Layer 5 of a small transformer language model trained on English Wikipedia (8 layers, counted from 0, width 96). Numbers have three digits each and are written without spaces.
A neuron adds its activation times its output weights to the MLP's output. To switch it off is to set its activation to zero at one token and run the rest of the model.
A neuron's activation on a vector x is SiLU(gate . x) times (in . x), where the dot is the dot product.

Input weights of the MLP neurons that the questions are about. A number n stands for (n - 500) times 0.00057.
n0 gate: 323611634375328373446415276344564569267479476495525777651520364690258566520273555549584078615219323793428330470419696321320562760689558667648389576652377626374622897217490628575772571656538705768894505721594470490612286490551428750459490643475512452435386504525381702333624553205107688713
n2 gate: 617589448236692392409383207495510214527457491609716593360340644362024543486339578523477581394611450224491054500416314268472581731592362412632505231527331681461411216495554599578665425389360556361315364472473532476745420558595685568372827324729474358488459435139481449434372464250306553683
n19 gate: 664564600595433725635263361526380549455658333630954531490520347662565318590519282425470490554556560659485437744403546312531521252211677859189613682535370311617257798767712526620586676653524689265261769602631907394324514500422516360286305446757581247408259682309553628624636845525297595451
n140 gate: 412500781330434385345281488596822732538590694449219544248462579673272515070485815430382685521396575252437450587328615506413218286288516167484540432404143560648301392494316232561392744571819601126505101762527554750333337811478617457494350540539487661646720505301704395406432215047237545532
n0 in: 491648548271377758582431373287630425075514387227468533331855572615585750265518486648380514245622619561482591514264547586159331574519473509436362408870730744392571654390631424526583709402579474835705363439518537553467377486505524473591440663774631505625500271740539618802456315450539573708
n2 in: 612691809426510489514515563917729541471430379692615524476366523356760819414569317648471678866651462255542401602528626545389450454432612292309377305609438422373416500440093485354246648588642559510466377184605190646189601500450411552664391546383213398625471458256435455720486181537520813683
n19 in: 547536568316467786652510695680631465630335518575365462268264796606450641569349126235857668401590523457659404744424660423378398181355323617486460416578453670549505575693432553699444381731407517686729541552774505309734581573658418298505486401391718659358375553695276488856294591663269422482
n140 in: 403422375812592965634543666972278435465714534409600765434505647355663296695667671470615319689266703505437547687418652692318652173701466384231650491371422546526279600406348355462590582739510599592233525363585480442289463167655132693754227334628706644422405496475479517638466417661383827627

Output weights of the MLP neurons that the questions are about. A number n stands for (n - 500) times 0.00056.
n0: 625542539441444393408433510621369731343470547245648394405610266390517324637219456570773513649501421483640410316642711609368738441322807562247478595510472329624710446594482379285556909366691618535485522474463560147542556459364588392405838399556649405382410528258640570332422663691634579410
n2: 164482719454430449629812713383683351467350441338388338796481248697612332443641401303373444481658484456607557432503665442544364262371663380777519508429588409300576512576663517416708595478874674535648426484551665752357945609692326623447482636111719735585762550526746672340720621500377385510
n19: 535752725177536355640288470580235396360559705636496464684575464464552534170367618750382386415427481749608434541423400425429551726447527370489116186393745439600498626671494768580432649502797522744257245580438690466314456331501558558442314308689318353318724333250374589396530504276568171582
n140: 607570653362667438480979151449683487493593188470662518483503324426484658727536467288736541064455466615627441419456315601452677453492567338613480404409445721246789364665514404451431737525813453423568391243250691262338566474544355459365611607293461562621451797352427414502556877460659384762

Each question names a token from some text and the token that comes next. It shows the vector x that enters the MLP there. A number n stands for (n - 500) times 0.016.

Then comes g, the gradient of the next token's log-probability with respect to the MLP's output, scaled to length 1. A neuron's effect is roughly proportional to its activation times (output weights . g). A number n stands for (n - 500) times 0.00082.

"2", then "2 "
x: 731690442524397617423421585415580238641504607611529501321507583264571631402376536462630440312543660459637451463675598553608411522803397506395462428461760758546397267337640261602566499456555374470483522468312540345370495463514504525575614623519434485497677386558572530314475583432430499513
g: 495449416417356241732645244435565465636751558458542365742356558555282274335789592597332371531426533466618401583260409471580714435645546383575285330473595512409478427529491488524523529574565350674451441845449622415679421452498601585582517526401480641571408493569276370456601409500408306454
Which neuron, switched off, raises the next token's probability most? n2

"-", then "4"
x: 609474573448421577443288599488542450464571568568616396591581526431599529525492428803532235464510655649569655521516631540513459529557532450463478493471572555557537433432582198582515460495426448438507561454819576521624149387444478518406567578552341473539615451642121349620474360379362580462
g: 456591444474518404431670449351539181514595601382552414488728760472550662692704695550336448366272478485691291402418476720410613429688354510606289284465638439408552357516694630540369574556466386517364495390433499460443460522387841261562531547415531481352660409537529555550282475472309429404
Which neuron, switched off, raises the next token's probability most? n0

"re", then "sid"
x: 731435724585609465485487460667781548702666558443545583515579624647455746602427439379384616666421437662526493430537358473311511540617576506628437522311472663539658589480201475338602549406589336214603540532582445324496435444496451595688458550652341530532610548427458494507429493375572481652
g: 642494498438547608423471543480586407415148699661504626727289556447417536668506467330823278408486555737368144420324313619584678739477617672427548393312506397511616619604405391606424366359310582487579467508354389347592538449460634550489429624526542518492428506518525493561453680295446373499
Which neuron, switched off, raises the next token's probability most? n2

"ar", then "rel"
x: 646459615618457494511517426287181667335541547541523506452678593482559382676462460474448363391615559477464463441338632636531600560575494420460746540632442564367695585364608312478438547656286410444629476596537554773653529407181619441581466451411462625645569729392443560439351512662495649578
g: 606436526528488234718604615553413599287731326368484351472436635751548326365478532474477600656665475491581595452379477251638427578529647577434661691625541438821583661531475502478620841261547590594401453571516415497383427406449331647414484449522446348579475700251370484513560584401507644702
Which neuron, switched off, lowers the next token's probability most? n0

"was ", then "d"
x: 513669517546564448346469388460591427542668438421445475314640609664578700459424466565502620598472546518536481517206472350609582432548587420477601514638686494629381519472476686607470588435538435383515591539673455468324701511593561411433348486640257546501580555419437290640574654549676422540
g: 590533429442419558648531465638466372561557535571328553468308489618641561602414687504459334530428649525478690584542322642464517410571689490221530588143510459164455749408551666587582587558373642358439684454631586444570585416550324476579471659418488359527615447630491439727379051485364507446
Which neuron, switched off, lowers the next token's probability most? n140

"p", then "ay"
x: 600566406717518515400360497716511486541449542561592276295564463611515527414504610460419410425502440678563639490480587509491311685328487421440714485439491703450640308577471615249833654443535490408586591576475585634534561507503602503467576275582305412528483550632337606383523609648473546474
g: 323333503516392499658362416600404543642681538415806491471560377690604405842516464520610633593338364489648495499571937545453675372654477726384695500554328413487415400402424700452522373672509497608473517587590595565396633611399701470666643702446587449506690623603539496481506431496568413307
Which neuron, switched off, lowers the next token's probability most? n19

"ial ", then "ob"
x: 569605553452551494458501530448496489494358574485656436371473548468465603440359528637359549625548402534365492576418528608534594543572561464570454470512603473530452488519442521458573424412471520397565462502527552498371359500540419503588590487623093577616652723517478365591703424517512478540
g: 356415752593651481502265460524414500533639612578389358566496473576417384464576686434680527505212507328614378546607678452685452590685381660468384680463559495545427425297355527297630503787561363559392513414425286674754610436516301476566597473662510458493323356196486598565676437682527345533
Which neuron, switched off, lowers the next token's probability most? n140

"in", then "com"
x: 619398526469745412426809479480669466475518679573455428431661461673409668378568456476465592551670646415514394391622438374569524549720508546510425584327549462503738686460456405482510423468525458368587402585498416297408400512434443540489373590686278416584898540574445566598547560513560499508
g: 371780457415511418314322561559544421416303460464248474509418761518315341478293754267578639616600362500499556229457503301493617464344587646272512432568508574502770438414373298534467761448422434431315441606425509538559628512459453570530299670546495488384549509687446511259436387541391422331
Which neuron, switched off, lowers the next token's probability most? n140

"a ", then "and "
x: 586682431432497595499470613505446518578449444587525534443498649398420542391320506539523463556536378457420530581359463693573580418500633394540459470404551482520512463586499527517490446525449542341593451466452487494281409479502529469460449517618106558650533699575594373550607667447534692523
g: 410543515564328494733455358472594503501460516572316400320376625518533661451567625335459371676742777512451249613467601370456450509494518819555668454557584518482625378324672286481633619282545497525610521533325471711310510413500477588333542478373471428580593512451519572543699490393520816865
Which neuron, switched off, lowers the next token's probability most? n2

"le", then "ar"
x: 662445490471626724633297550606617327530498569569625706435658739602498618384337587458595533496567589746595375685420408549443337206530497581523758541161602504412556507377402433337593506461512386562624429455577454620390522392449270509494597563613542711506483453359708507256549302476461520606
g: 572528553450498695659657686528605369670602628530577582701806344605786573411472362355275467597638627507641527204631486653570644361544384469428602371481405435547501531687429321604501459432503512332694595492651469578383635598386511694467730565586519340373543534502357419513690617399667625241
Which neuron, switched off, lowers the next token's probability most? n140

"um", then "er"
x: 481676636277385759482681387584490701307340726554536396432734425488509471563558598808435403489529518568666581468498695487353400742441460522595451430508675587493722468533498579596412683424465491619496437406564510448380452592502465645407509615423534515490409589598730546156618515329552471604
g: 812570360520360160498447338440510589568350330316437502434371504506565410382477533531646693607432636550546524647642514278664606740685496631370435407469592301770625478455732557166588724492319593534454598580293383526486597582526536570600577392564503277457574510408413475446366582638542595412
Which neuron, switched off, lowers the next token's probability most? n0

"P", then "opul"
x: 654583392767793416409424434768472477447421498433420418363620300566386570489622584563493442513418471512529513421317531388783483684416473421453602426474485676567526272636530565465783657602605365504537491601535576546610425439454524438474440412659442451571470628426553510498670641645520786490
g: 171440441523186381347656465511689399367508713380630521436601515399331365307491665330265611392540487469532611482404409579472502559501625424525512394392511667567513365426387642394572651495318692533493464540444439681807463606728539492382524493659502457422102565596334527578391607587433473706
Which neuron, switched off, lowers the next token's probability most? n19

"coun", then "t"
x: 701812406494507457385292426260575703605330555574454548462711353437574550572405572639275562485566543633381401583576584352532608656573505492442707552524361584291738561410441410389588661577630545626605491509625379564505523607420525474502446492649361537580665527475565539198759577388514416494
g: 586734670557615695497432425726506602535473365629254463602377603517561557389486503497552398478429589658377481640470447538446514314605348200438512504386455788548538638428486331178568848301665406612583677554385453433506564456465274646390749482381540588380316605606552501677392473575602559400
Which neuron, switched off, lowers the next token's probability most? n0

"2 ", then "L"
x: 618584478337428577363465538581581625559297493621650463286497416613454593432466341571457544570591705430498622484356575419701627390564583489433551421503460668524574520583559270503510425500476575436574503411510596628551328410539436645416560538572163479559541633533472374538580650537550447473
g: 708521202601579601463641511470491505343588403460543530424598569540441667602714473494403802649439562460416387635559265554617547339433494448462363410515477684562592262523295584520718347525657403527337236302683223343508492429402673514269407238563375371391401649409642491564481420498400520426
Which neuron, switched off, raises the next token's probability most? n2